Layer 6 of a small transformer language model trained on English Wikipedia (14 layers, counted from 0, width 96).
A neuron's activation on a vector x is SiLU(gate . x) times (in . x), where the dot is the dot product.

Input weights of the MLP neurons that the questions are about. A number n stands for (n - 500) times 0.00087.
n30 gate: 556 701 344 600 412 512 633 354 583 681 745 581 553 667 545 581 289 449 689 504 425 451 390 258 607 328 421 530 492 492 393 552 387 235 630 235 637 436 566 625 531 334 220 588 419 631 406 496 446 219 486 386 389 589 614 517 806 442 487 374 557 468 359 861 388 500 713 429 609 455 561 453 658 282 373 428 349 550 651 231 325 488 448 584 601 442 673 563 590 758 348 706 488 508 538 534
n37 gate: 321 860 803 387 523 718 557 446 479 382 676 314 565 504 717 304 425 625 658 401 736 246 684 247 558 625 161 637 476 513 554 460 551 606 598 652 500 258 567 410 369 444 293 673 574 483 508 335 578 434 441 603 576 598 582 589 533 496 470 603 301 581 382 558 567 428 658 395 414 454 588 488 749 748 361 512 488 437 593 536 436 614 371 520 634 643 608 608 500 642 500 441 216 278 668 556
n59 gate: 604 610 461 286 479 558 785 289 415 616 389 643 691 521 218 383 475 431 253 580 411 430 313 374 642 353 371 450 576 698 484 491 626 495 717 301 487 590 379 625 558 473 200 496 565 667 702 533 628 766 592 491 487 616 465 289 496 518 523 724 425 267 608 580 500 381 396 585 517 854 402 475 287 163 675 474 910 554 531 508 428 346 440 637 344 639 500 479 347 344 268 379 439 674 340 403
n97 gate: 589 583 393 415 697 210 312 550 439 267 550 342 504 593 288 478 522 425 466 399 358 638 381 515 492 447 504 617 587 558 447 401 488 496 608 576 504 364 471 382 327 433 460 504 650 402 406 400 581 406 492 262 398 539 388 515 219 404 210 420 625 489 511 528 378 558 652 680 522 363 336 450 414 500 293 811 332 512 635 333 431 432 467 375 411 842 307 565 582 452 390 532 444 458 665 682
n98 gate: 310 868 489 544 559 300 474 349 617 500 402 605 485 310 445 562 436 535 496 610 313 721 618 669 448 408 553 512 486 313 340 554 595 695 699 471 606 460 496 659 415 585 464 598 426 519 361 419 510 496 136 492 478 352 400 428 641 682 253 622 639 460 427 596 354 575 493 534 482 320 524 721 596 394 576 305 446 557 378 579 478 458 540 612 482 784 668 514 326 478 733 359 500 469 527 527
n106 gate: 245 593 486 428 452 514 495 535 519 337 397 723 409 566 408 254 336 611 337 761 402 482 518 664 700 410 767 510 327 438 682 414 685 433 340 496 627 559 689 399 364 616 278 365 454 931 429 346 678 666 388 447 365 285 454 580 551 571 407 442 614 600 623 346 565 482 605 128 253 679 560 376 802 418 389 563 311 505 595 675 55 272 518 324 523 514 523 661 205 368 541 632 389 583 674 622
n107 gate: 751 621 546 475 394 437 371 469 422 450 526 194 356 469 554 277 231 504 349 654 511 540 370 424 618 551 226 470 703 549 380 596 448 757 460 362 425 429 500 448 568 405 367 290 565 515 664 507 514 431 645 572 574 403 518 481 322 295 523 781 422 529 536 531 515 419 565 604 330 685 436 273 424 547 708 411 603 474 395 535 564 337 557 564 511 656 540 521 525 453 532 223 456 473 603 442
n127 gate: 417 472 741 492 474 557 540 557 439 662 287 525 520 412 616 496 373 226 411 415 391 600 616 596 248 339 434 513 663 471 711 488 570 374 464 332 313 409 841 339 469 668 543 599 291 431 562 554 303 376 424 228 563 519 464 690 500 504 411 434 491 269 353 726 480 340 377 479 305 500 358 519 572 512 572 798 512 619 450 414 469 270 433 634 544 405 467 457 480 770 247 527 347 663 753 530
n158 gate: 530 584 345 534 434 553 302 533 367 427 580 707 591 483 556 483 471 523 650 538 606 400 374 353 637 344 732 555 630 361 533 281 442 128 561 500 634 560 513 433 629 473 270 723 321 390 311 814 677 500 239 745 402 525 639 554 745 585 375 703 458 781 543 396 478 627 388 496 634 495 520 391 656 223 629 632 457 308 419 411 410 688 380 846 790 737 628 602 482 729 401 363 574 723 482 583
n221 gate: 479 487 504 496 651 806 659 548 694 787 526 349 576 601 592 542 435 265 393 338 381 618 576 311 620 303 685 408 537 709 524 654 448 799 324 598 508 678 633 468 616 234 382 438 563 657 622 500 516 639 505 584 586 367 411 361 377 582 299 259 282 496 697 304 440 533 525 561 538 509 260 569 521 328 466 488 170 548 644 455 607 722 802 421 575 509 521 668 479 663 442 605 737 224 447 388
n253 gate: 524 520 614 539 380 626 638 405 768 339 573 525 322 637 421 504 270 534 585 811 585 675 659 484 447 530 610 479 827 319 759 182 496 527 488 419 583 249 565 615 509 479 427 480 484 211 611 794 504 488 588 554 554 401 408 213 508 586 542 392 560 472 575 258 285 434 539 561 393 664 344 377 575 374 425 391 633 320 660 504 562 473 457 680 429 480 500 407 460 670 543 568 376 402 358 614
n30 in: 292 427 432 532 466 269 360 584 599 572 372 359 649 454 484 480 481 785 562 519 748 492 524 544 459 733 430 293 727 262 622 619 508 705 665 835 252 476 628 256 567 628 578 536 593 471 609 605 657 873 608 500 615 500 605 333 398 571 457 390 326 701 424 421 447 476 356 591 524 513 277 633 480 693 630 646 516 695 613 417 441 442 326 417 444 375 344 528 447 576 508 500 508 726 292 487
n37 in: 653 726 551 394 622 693 530 451 544 462 597 464 727 410 753 551 658 505 251 384 504 599 431 714 561 350 500 576 404 442 715 644 478 510 500 542 381 614 648 306 457 396 394 695 336 604 662 380 854 526 610 540 265 360 474 407 457 575 747 575 505 526 722 682 631 492 577 164 504 620 560 164 560 338 308 458 555 292 727 387 504 689 643 496 547 672 483 240 185 445 534 599 392 329 563 418
n59 in: 342 507 617 522 486 625 515 539 561 232 432 430 511 341 703 658 457 391 327 564 442 448 393 452 432 710 303 380 489 435 580 653 584 333 537 446 360 620 543 511 627 367 568 307 526 534 518 393 430 515 475 612 489 475 504 683 504 412 197 655 436 529 235 424 432 836 353 626 352 813 337 439 688 511 616 515 442 519 312 370 765 457 507 496 353 511 421 384 563 625 346 574 716 549 477 386
n97 in: 555 477 503 446 622 374 526 500 384 346 665 538 503 695 423 471 500 350 530 428 437 526 387 403 365 415 480 618 603 523 430 404 467 234 519 588 522 350 494 463 325 616 402 611 627 556 419 370 570 562 310 389 364 605 523 683 321 537 393 610 472 426 236 398 599 550 497 560 500 550 476 491 481 388 231 687 310 606 530 371 338 419 354 484 555 643 369 636 500 548 382 503 571 482 585 689
n98 in: 670 417 637 480 593 563 524 391 483 609 366 478 255 391 586 496 591 651 463 717 655 496 533 467 205 545 508 201 591 492 361 468 631 353 488 440 175 540 445 602 491 448 566 226 373 380 457 547 403 726 627 176 420 559 394 538 418 567 474 746 407 183 191 465 283 656 516 496 329 714 519 532 683 309 679 408 560 500 627 432 656 484 271 424 492 378 309 424 340 719 516 621 607 488 547 565
n106 in: 613 529 344 332 343 620 359 639 459 203 645 611 625 531 621 625 484 295 479 312 294 549 561 347 842 359 446 738 676 462 355 460 605 272 484 674 496 396 582 508 312 543 343 340 276 758 664 539 423 476 419 576 444 411 423 450 304 429 500 303 504 395 701 641 335 500 588 362 354 703 492 617 807 524 667 536 512 517 550 540 214 554 524 464 597 387 615 421 651 484 664 566 610 454 692 324
n107 in: 366 439 733 171 709 596 270 397 515 385 423 769 575 615 485 433 601 433 629 478 555 451 470 396 550 414 581 476 543 593 447 633 314 441 145 456 638 648 468 626 455 713 411 445 684 542 648 590 589 519 433 547 742 357 429 477 579 596 536 536 528 586 269 480 573 489 723 396 601 554 651 493 564 463 517 401 496 392 287 430 338 565 552 614 526 481 721 548 568 720 607 751 538 578 579 341
n127 in: 615 551 446 636 428 541 525 176 493 568 582 354 449 656 609 619 518 378 474 531 337 522 377 475 736 409 496 549 475 680 483 450 545 226 670 581 594 643 437 479 408 447 410 661 343 504 507 364 431 638 351 432 365 340 540 515 547 235 241 338 465 507 532 441 474 482 496 470 478 355 229 504 373 385 350 272 443 552 399 624 269 747 422 479 359 679 570 557 569 486 421 424 620 597 454 269
n158 in: 492 480 454 496 672 440 608 478 163 654 587 512 624 537 612 519 710 876 480 792 511 508 372 492 165 627 460 780 545 600 500 416 616 600 701 458 415 443 351 500 389 504 596 416 500 641 631 563 507 562 504 338 716 300 477 584 282 448 463 492 408 381 411 260 520 632 685 444 276 500 573 620 616 635 472 348 504 719 444 651 481 444 614 290 616 504 271 492 371 442 573 430 371 574 659 496
n221 in: 442 567 307 500 500 423 331 619 402 368 470 645 537 401 475 579 580 513 365 680 532 471 329 318 538 586 381 652 589 367 578 648 698 734 708 411 517 598 396 360 505 579 424 373 471 693 809 264 677 308 403 561 687 663 562 491 538 607 473 399 612 579 674 401 220 480 682 603 351 537 166 464 670 492 411 439 504 201 887 597 524 667 476 435 624 410 466 378 567 339 484 870 563 555 513 372
n253 in: 623 508 558 535 573 651 381 570 393 404 456 669 799 470 519 457 721 652 524 358 500 582 364 566 571 411 476 614 327 974 445 845 496 509 422 530 562 603 396 646 517 418 399 557 660 693 508 597 485 508 340 386 310 667 531 504 457 544 645 485 466 570 488 673 516 530 276 420 702 591 482 639 531 759 657 736 466 572 448 561 435 355 466 378 577 112 480 595 414 446 631 526 652 655 508 545

Each question shows a token from some text and the vector x that enters the MLP there. A number n stands for (n - 500) times 0.0086.

"ending ": 526 491 460 374 462 476 464 644 444 396 566 449 533 455 629 454 651 709 508 665 469 700 559 393 542 763 627 435 410 469 447 573 416 495 486 435 557 599 570 445 348 627 411 606 448 557 522 375 374 506 483 436 549 541 397 498 439 510 528 527 457 481 531 644 629 560 610 498 558 427 159 414 594 560 397 363 566 565 374 439 553 532 509 365 582 564 587 500 548 644 544 485 516 540 231 628
The most active neuron and its activation: n37, at about 0.11

"he ": 580 592 451 503 468 566 602 534 471 463 536 497 475 376 484 556 531 637 385 664 499 629 523 373 472 881 500 479 564 369 529 567 517 376 543 662 667 473 561 421 344 673 291 475 476 540 584 433 532 638 461 374 507 463 559 486 366 569 536 491 368 397 574 615 458 466 505 496 473 532 242 398 547 538 533 468 416 552 426 492 499 508 565 430 557 570 529 487 635 552 465 510 544 508 277 515
The two highest activations, in order: n106, n59

"years ": 620 699 641 492 449 496 526 472 374 544 390 502 406 555 514 478 515 505 495 464 440 556 464 251 533 621 493 546 599 500 472 638 372 310 439 532 518 384 561 547 234 633 323 479 635 430 484 406 490 416 453 346 375 519 556 518 268 415 694 446 390 541 821 583 444 464 508 614 542 411 375 557 584 607 459 454 569 470 380 368 451 602 449 559 571 345 516 462 517 462 484 586 530 460 378 510
Which neuron lights up most? n97

"relatively ": 674 474 515 564 492 616 530 619 428 336 431 537 426 466 549 502 407 750 380 609 394 482 552 347 633 562 723 518 452 624 524 528 516 597 372 454 527 430 605 539 380 841 451 421 474 472 477 500 454 613 593 459 450 507 448 516 362 390 566 529 399 404 491 465 555 518 393 331 574 578 293 445 467 614 398 532 579 456 471 433 554 651 488 565 689 697 578 369 573 589 417 579 621 497 346 634
Which three neurons fire most, strongest first? n106, n253, n107

"regul": 486 728 564 572 395 721 437 668 410 520 428 552 417 444 555 696 422 412 494 616 509 545 557 606 384 710 596 552 496 479 370 571 487 450 461 588 438 651 508 440 257 691 368 579 437 554 441 519 449 503 488 368 548 539 481 458 416 497 561 482 482 518 551 596 618 571 446 646 652 514 468 670 506 685 591 395 497 429 478 362 570 471 416 411 455 542 325 432 604 605 546 435 748 560 350 600
The two highest activations, in order: n98, n37

"our": 512 577 471 537 532 617 628 491 464 485 575 428 477 460 413 554 576 652 598 425 490 411 418 635 409 708 470 621 426 470 473 466 424 563 392 549 725 636 469 387 262 780 454 558 430 476 398 527 344 615 568 431 581 696 589 456 388 559 576 404 452 567 468 663 557 539 368 567 559 621 586 518 520 572 474 464 469 499 479 381 697 517 590 413 485 469 384 377 555 590 407 573 616 542 213 370
Which three neurons fire most, strongest first? n106, n127, n221

"one": 438 662 477 523 493 691 534 598 368 463 583 433 505 469 583 750 525 534 314 635 528 375 576 678 413 573 567 573 459 417 535 544 553 540 496 547 672 602 529 388 353 551 415 474 537 598 462 465 355 629 495 523 338 549 550 525 361 425 530 444 301 517 424 616 451 449 492 722 631 471 570 419 537 501 580 267 540 496 454 483 688 555 404 371 652 437 404 395 558 630 472 653 632 562 350 467
Which neuron lights up most? n221

"ep": 511 563 525 481 623 541 607 583 537 338 623 556 430 423 419 456 552 556 606 455 522 334 412 526 477 660 659 597 633 383 425 486 366 528 471 513 636 659 564 396 247 607 354 546 571 544 513 573 459 570 482 502 472 571 471 421 317 570 576 447 359 578 532 663 601 580 454 586 509 555 729 447 493 472 505 423 551 511 510 364 730 526 406 422 549 501 385 438 695 619 476 569 642 503 297 438
The most active neuron and its activation: n127, at about 0.38

"stim": 574 620 622 475 423 631 497 477 412 456 547 552 327 456 568 715 662 473 657 538 464 615 507 584 480 550 617 533 536 385 339 566 476 428 507 405 363 588 504 486 253 718 288 584 545 620 407 481 365 649 485 470 467 576 450 505 421 493 551 423 560 511 428 516 543 625 492 638 698 568 528 593 504 708 545 353 574 554 538 553 628 451 429 510 583 510 418 296 588 473 443 468 535 618 347 325
Which neuron lights up most? n98

"Catholic": 458 778 472 472 559 577 503 609 280 544 694 440 542 475 531 627 585 544 437 446 449 489 596 602 465 553 502 409 519 411 334 577 518 411 501 522 518 688 507 432 362 736 406 482 537 525 414 541 420 570 377 499 316 472 512 544 371 445 590 472 386 516 623 506 477 548 394 704 474 544 654 537 600 662 463 388 446 471 545 348 524 552 423 430 627 440 419 456 498 520 286 435 780 501 389 682
Which three neurons fire most, strongest first? n107, n158, n97

"has ": 574 605 541 424 676 572 638 497 568 433 435 386 440 549 558 418 485 564 412 557 435 622 573 330 547 746 628 350 555 403 468 561 315 425 351 483 535 375 509 420 426 608 401 376 493 445 516 339 552 541 427 453 415 495 497 516 458 527 468 462 367 442 445 464 537 614 653 498 456 564 278 345 623 750 625 423 442 461 432 493 644 467 406 546 413 569 600 382 464 710 426 428 558 566 384 525
The most active neuron and its activation: n107, at about 1.2

"tone ": 533 610 527 433 487 547 459 597 399 422 618 516 501 442 510 561 636 672 335 621 329 598 567 258 477 729 437 501 467 428 552 468 526 300 500 594 495 553 487 478 280 699 253 486 493 510 524 433 585 658 404 367 477 379 574 500 495 391 646 406 361 413 555 541 487 467 524 526 508 471 195 517 506 558 478 515 513 604 387 432 631 475 432 495 598 442 492 367 486 544 436 513 570 409 322 428
The most active neuron and its activation: n59, at about 0.57

"holds ": 540 584 577 271 585 585 433 449 444 419 492 531 555 528 629 544 531 566 548 617 511 582 618 219 433 769 613 450 504 437 429 518 368 436 366 520 548 544 652 411 354 642 508 391 572 500 394 364 398 474 446 460 411 450 463 509 499 532 562 528 352 439 639 538 481 537 613 586 442 535 241 443 507 720 460 417 587 514 427 449 651 462 439 442 458 594 573 500 445 674 363 464 477 596 348 556
The most active neuron and its activation: n107, at about 0.43

"known ": 505 500 563 483 479 546 503 643 496 492 505 484 467 403 626 482 593 630 404 375 538 641 614 353 438 718 703 453 643 515 659 507 359 526 528 399 677 453 608 416 291 610 548 493 516 580 433 380 552 479 420 398 306 455 452 564 512 532 679 483 390 402 488 465 460 580 495 400 619 408 300 513 478 569 542 465 461 574 380 454 609 708 537 474 577 584 597 342 624 430 425 349 529 537 351 699
Which neuron lights up most? n107

"synthes": 594 660 461 592 446 635 484 621 396 391 611 508 402 451 489 673 492 400 487 580 342 546 672 545 337 547 626 573 487 452 541 460 408 477 452 733 442 747 525 539 329 629 247 502 491 519 555 503 443 548 491 511 425 306 541 398 443 486 466 395 404 407 468 583 536 480 412 494 628 571 563 598 420 567 526 338 488 459 471 347 523 490 287 503 551 398 436 282 576 434 468 490 663 639 258 514
The most active neuron and its activation: n253, at about 0.17

"ank": 529 581 531 549 529 687 619 620 422 582 563 517 443 416 401 641 477 478 500 457 465 529 412 686 640 646 500 620 553 311 569 596 405 576 458 602 636 524 448 362 296 614 489 343 523 485 450 541 340 570 470 491 426 688 542 495 398 545 486 428 422 539 581 584 528 469 394 680 367 526 612 520 526 510 528 416 579 525 563 506 606 597 380 418 498 470 382 521 502 567 406 642 602 590 187 491
The most active neuron and its activation: n107, at about 0.34

"an": 549 559 502 554 640 686 522 699 415 504 663 421 437 454 437 555 534 489 526 520 542 424 413 679 509 633 520 548 517 401 505 560 561 383 460 541 742 583 513 440 293 688 439 528 583 557 434 550 352 555 490 484 455 558 433 482 399 596 490 423 458 559 562 485 515 631 420 647 601 488 558 414 587 451 532 264 486 631 457 560 655 443 373 447 632 438 522 370 614 604 336 598 645 516 194 459
Which neuron lights up most? n37

"us": 551 596 492 548 493 651 693 546 469 436 530 413 461 430 623 653 549 447 429 529 553 341 662 552 497 471 591 530 375 368 506 456 472 401 504 541 663 663 616 476 329 676 482 479 506 584 474 465 422 539 515 368 414 424 548 516 433 405 535 359 375 503 552 659 565 616 538 569 582 577 457 487 551 629 561 382 532 446 587 369 714 518 491 539 554 459 371 356 523 575 292 392 650 601 205 518
Which neuron lights up most? n107

"an ": 536 400 532 494 628 539 293 607 461 542 573 435 409 566 476 534 475 471 389 634 471 415 522 387 594 824 670 500 527 389 529 593 353 419 453 448 710 467 524 572 307 698 447 480 545 536 520 520 536 586 444 451 285 391 471 531 462 446 530 475 407 423 496 565 410 536 521 445 555 406 274 460 577 548 429 436 600 544 418 468 479 459 435 475 676 599 534 516 539 593 289 630 412 469 531 611
The two highest activations, in order: n97, n106

"connection ": 530 602 610 582 506 665 560 611 434 445 641 425 504 526 590 589 549 722 466 483 480 670 484 459 525 797 584 419 592 432 457 585 474 280 560 492 448 468 445 515 316 661 292 578 509 582 542 390 464 568 434 479 399 496 489 408 516 474 641 436 381 506 523 573 530 535 647 601 615 387 243 510 648 486 399 413 476 443 422 408 589 477 405 405 540 311 577 508 550 601 588 445 563 523 285 645
The most active neuron and its activation: n30, at about 1.3

"izing ": 544 492 477 499 370 675 544 611 484 373 569 439 532 483 610 508 536 632 549 655 491 607 660 304 536 752 642 480 460 406 501 564 435 349 503 530 564 594 669 501 410 684 426 582 424 559 544 359 493 477 502 417 463 410 429 463 552 467 610 405 444 461 573 660 566 606 619 394 521 526 175 520 538 532 558 465 602 566 382 435 536 426 467 526 553 499 544 357 567 566 445 430 526 513 235 709
Which neuron lights up most? n30

"tic ": 496 561 469 461 521 564 505 603 448 433 602 367 451 414 573 482 600 626 452 624 492 631 560 367 517 811 477 444 573 369 488 434 488 435 516 528 527 624 616 453 200 601 169 537 465 613 443 522 521 528 419 395 421 327 487 560 518 429 632 456 386 465 549 505 574 561 476 592 554 500 246 482 433 482 448 438 628 591 417 476 533 504 509 564 659 552 441 412 587 527 414 453 614 437 350 509
Which three neurons fire most, strongest first? n158, n37, n59

"The ": 538 548 533 402 603 568 479 433 362 604 570 407 533 515 705 445 603 585 371 479 538 386 513 515 417 933 602 527 489 386 533 534 334 422 396 361 606 503 461 496 383 674 324 493 510 542 554 513 428 482 472 449 324 533 440 559 513 358 566 540 424 521 497 482 469 596 368 476 495 483 342 411 434 660 574 498 503 465 389 456 495 527 571 561 526 509 351 533 504 592 455 521 611 561 566 695
Which neuron lights up most? n158

"that ": 474 477 464 457 368 528 546 356 377 488 518 414 518 579 492 454 631 554 407 484 543 638 570 361 527 782 635 519 569 478 494 499 404 297 456 537 553 468 619 528 445 720 374 459 507 610 629 487 398 482 443 469 474 695 622 547 394 478 584 416 618 420 527 622 511 489 535 308 450 474 274 491 641 689 630 368 585 474 476 400 509 718 639 546 513 407 549 429 578 480 439 467 627 667 432 728
Which neuron lights up most? n127

"A ": 569 530 440 557 617 545 380 491 520 545 559 400 455 514 537 528 444 612 317 582 477 494 463 395 451 810 561 521 511 462 622 478 340 400 313 370 647 543 438 567 218 693 380 447 481 604 525 508 462 541 474 448 383 422 411 549 408 350 423 430 475 473 527 571 375 557 368 452 612 468 292 399 512 604 475 445 686 400 446 580 564 525 509 516 596 567 481 435 487 659 344 468 556 465 616 621
Which neuron lights up most? n127

"Nob": 648 517 504 551 429 650 563 430 490 513 567 527 400 387 413 603 469 479 553 585 436 652 501 721 436 706 527 540 578 508 415 435 451 600 490 546 545 596 372 437 393 823 365 407 583 585 405 569 339 565 468 429 409 642 540 379 498 508 520 432 366 546 452 654 459 471 421 572 483 494 796 456 531 516 677 404 521 593 423 575 574 521 495 352 443 396 407 394 544 597 394 578 614 507 302 488
Which neuron lights up most? n37

"around ": 560 655 484 532 446 639 607 552 458 358 556 591 474 545 582 400 569 632 435 614 511 614 407 337 512 788 593 481 465 377 406 656 426 352 452 381 502 392 576 435 330 699 592 457 521 527 534 546 399 576 471 320 375 577 441 520 509 446 646 598 459 567 511 591 602 605 614 608 428 513 286 489 560 538 521 407 552 509 610 408 540 518 409 503 622 471 613 551 616 462 462 506 429 610 353 619
The two highest activations, in order: n30, n253

", ": 530 572 571 450 581 562 571 390 607 413 606 393 358 585 481 510 558 411 405 442 589 513 526 237 382 714 543 550 401 325 448 489 481 312 495 475 484 691 548 494 341 582 570 482 617 632 551 498 510 463 418 443 284 513 585 482 487 374 555 492 393 471 610 612 480 568 560 457 452 530 266 438 646 441 640 522 537 372 484 537 526 438 629 659 531 509 538 527 515 475 392 565 667 538 352 524
The most active neuron and its activation: n59, at about 0.69

"job ": 655 590 516 464 461 715 567 512 576 448 408 514 507 480 655 526 596 620 393 574 511 691 622 320 533 781 443 558 561 462 363 569 341 426 532 615 525 340 559 541 246 696 391 447 489 562 544 361 475 554 402 417 475 454 559 471 416 447 637 441 338 433 621 462 506 443 357 497 470 363 358 541 508 471 538 443 582 453 497 430 495 487 549 423 612 501 492 605 570 590 543 446 618 477 237 552
Which three neurons fire most, strongest first? n253, n221, n37

"Syrian ": 401 526 527 422 545 529 496 589 372 547 571 377 412 447 569 556 631 529 529 456 492 685 396 408 503 774 516 377 605 381 436 585 480 416 474 595 582 650 534 394 434 576 178 472 473 642 594 539 362 502 370 382 346 456 449 479 437 441 604 540 404 446 630 570 526 540 351 569 389 566 316 525 546 530 566 443 457 578 436 520 486 534 615 518 624 439 405 556 557 683 252 473 543 471 561 542
Which three neurons fire most, strongest first? n127, n221, n158

"rap": 530 675 526 461 406 613 482 568 309 500 596 675 473 484 559 698 567 494 384 529 523 474 431 575 426 628 550 571 543 349 429 491 261 437 447 642 517 555 615 383 218 624 397 446 528 542 534 405 480 583 462 515 382 569 522 471 490 522 559 419 400 586 522 624 603 605 533 582 518 510 597 538 445 602 470 298 615 633 560 407 617 484 343 429 439 506 319 391 571 524 548 544 579 631 298 509
Which neuron lights up most? n107

"who ": 516 635 459 518 482 550 526 439 353 487 506 383 560 551 417 570 588 538 434 525 640 648 407 321 370 743 504 478 662 379 371 542 495 317 484 403 517 427 579 489 388 650 351 335 490 527 563 508 459 536 470 495 466 499 509 561 503 548 605 490 469 355 549 544 486 513 400 344 372 411 286 559 754 623 510 367 475 572 409 422 453 536 665 541 427 543 495 433 661 553 389 417 635 659 383 528
Which neuron lights up most? n127

"environment ": 514 687 580 469 480 663 506 606 476 468 420 423 457 512 617 580 546 574 382 589 404 730 586 324 543 756 408 515 517 381 483 546 380 322 492 588 408 483 541 517 333 685 326 458 478 528 526 430 455 543 362 399 405 352 537 538 571 437 698 395 457 449 585 516 512 582 573 552 529 500 229 520 641 547 548 509 609 477 525 403 563 528 594 520 585 447 433 436 610 564 405 361 642 496 323 575
Which three neurons fire most, strongest first? n127, n37, n221

"with ": 493 410 544 548 433 764 545 483 457 305 515 389 470 565 563 300 512 586 350 689 503 505 543 331 472 756 690 456 522 408 393 512 281 530 386 523 541 497 579 383 305 606 606 543 542 555 536 343 449 529 526 487 365 477 551 467 493 402 439 361 474 488 464 582 510 537 577 443 446 493 200 416 420 492 641 444 487 520 515 383 505 493 555 432 534 591 536 520 481 616 392 502 567 523 352 684
Which neuron lights up most? n97

"nucle": 482 678 512 517 457 514 485 740 342 431 522 431 464 503 516 638 555 447 510 566 475 487 564 586 287 611 570 504 616 479 482 628 438 476 472 545 393 769 499 402 210 548 161 567 600 529 432 533 538 576 496 466 333 401 530 483 382 383 480 421 424 459 415 574 630 548 413 566 623 568 506 582 493 651 590 386 492 557 518 541 567 611 329 376 584 545 422 414 494 507 503 396 733 448 307 540
Which neuron lights up most? n97

"than ": 524 516 406 540 300 600 566 631 410 359 548 544 427 590 499 495 411 554 341 627 552 617 425 312 474 735 634 631 539 540 622 541 369 478 475 504 628 403 513 394 390 576 564 556 595 514 557 449 505 551 502 515 399 560 358 448 402 425 552 435 573 458 554 603 669 505 628 476 478 584 222 487 488 655 475 495 572 490 483 474 544 540 527 463 607 634 610 433 505 495 309 492 676 698 389 658
Which three neurons fire most, strongest first? n97, n98, n106

"ies ": 502 570 510 492 523 631 600 479 460 505 567 500 482 448 522 542 486 578 417 571 380 610 632 333 483 837 443 433 430 371 440 548 414 417 508 627 516 463 635 444 253 688 347 437 571 545 419 334 481 459 472 334 473 489 541 462 574 420 523 506 345 534 615 577 532 461 583 556 478 541 203 417 590 432 561 423 608 495 437 420 490 586 588 570 538 432 435 426 607 554 352 510 553 572 367 524
The most active neuron and its activation: n30, at about 0.56

"guilty ": 595 543 499 516 383 562 505 394 492 556 494 477 434 434 673 564 487 539 548 545 560 579 667 301 396 665 531 600 492 482 411 544 359 429 493 420 541 650 466 435 264 679 247 569 519 550 456 538 427 603 378 401 542 408 593 427 283 457 569 598 276 479 686 559 486 503 452 441 494 319 407 438 594 524 398 405 540 501 546 354 730 481 488 421 420 500 577 428 624 498 387 574 444 495 321 674
The most active neuron and its activation: n37, at about 0.45

"the ": 606 489 489 366 447 519 521 512 316 511 491 446 512 494 705 431 514 483 263 582 565 465 499 527 472 938 607 570 596 400 499 571 351 337 404 526 582 536 586 540 404 607 352 500 548 474 631 496 541 447 460 446 295 420 488 461 486 416 597 442 370 547 490 566 489 541 479 492 513 563 373 456 467 639 539 550 540 436 478 381 515 445 622 525 578 532 421 551 558 521 432 500 561 491 517 792
Which three neurons fire most, strongest first? n97, n37, n158

"be ": 430 524 564 576 466 523 622 561 408 503 449 473 516 518 454 522 404 454 354 655 462 545 634 305 484 750 741 547 550 499 616 521 397 461 344 414 584 423 617 400 397 723 542 465 656 532 551 527 495 678 485 412 467 344 430 547 406 608 592 477 561 482 439 524 496 451 584 494 467 506 159 449 560 578 591 538 515 399 497 435 561 572 483 417 575 603 452 419 478 705 392 496 592 529 259 539
The most active neuron and its activation: n221, at about 0.83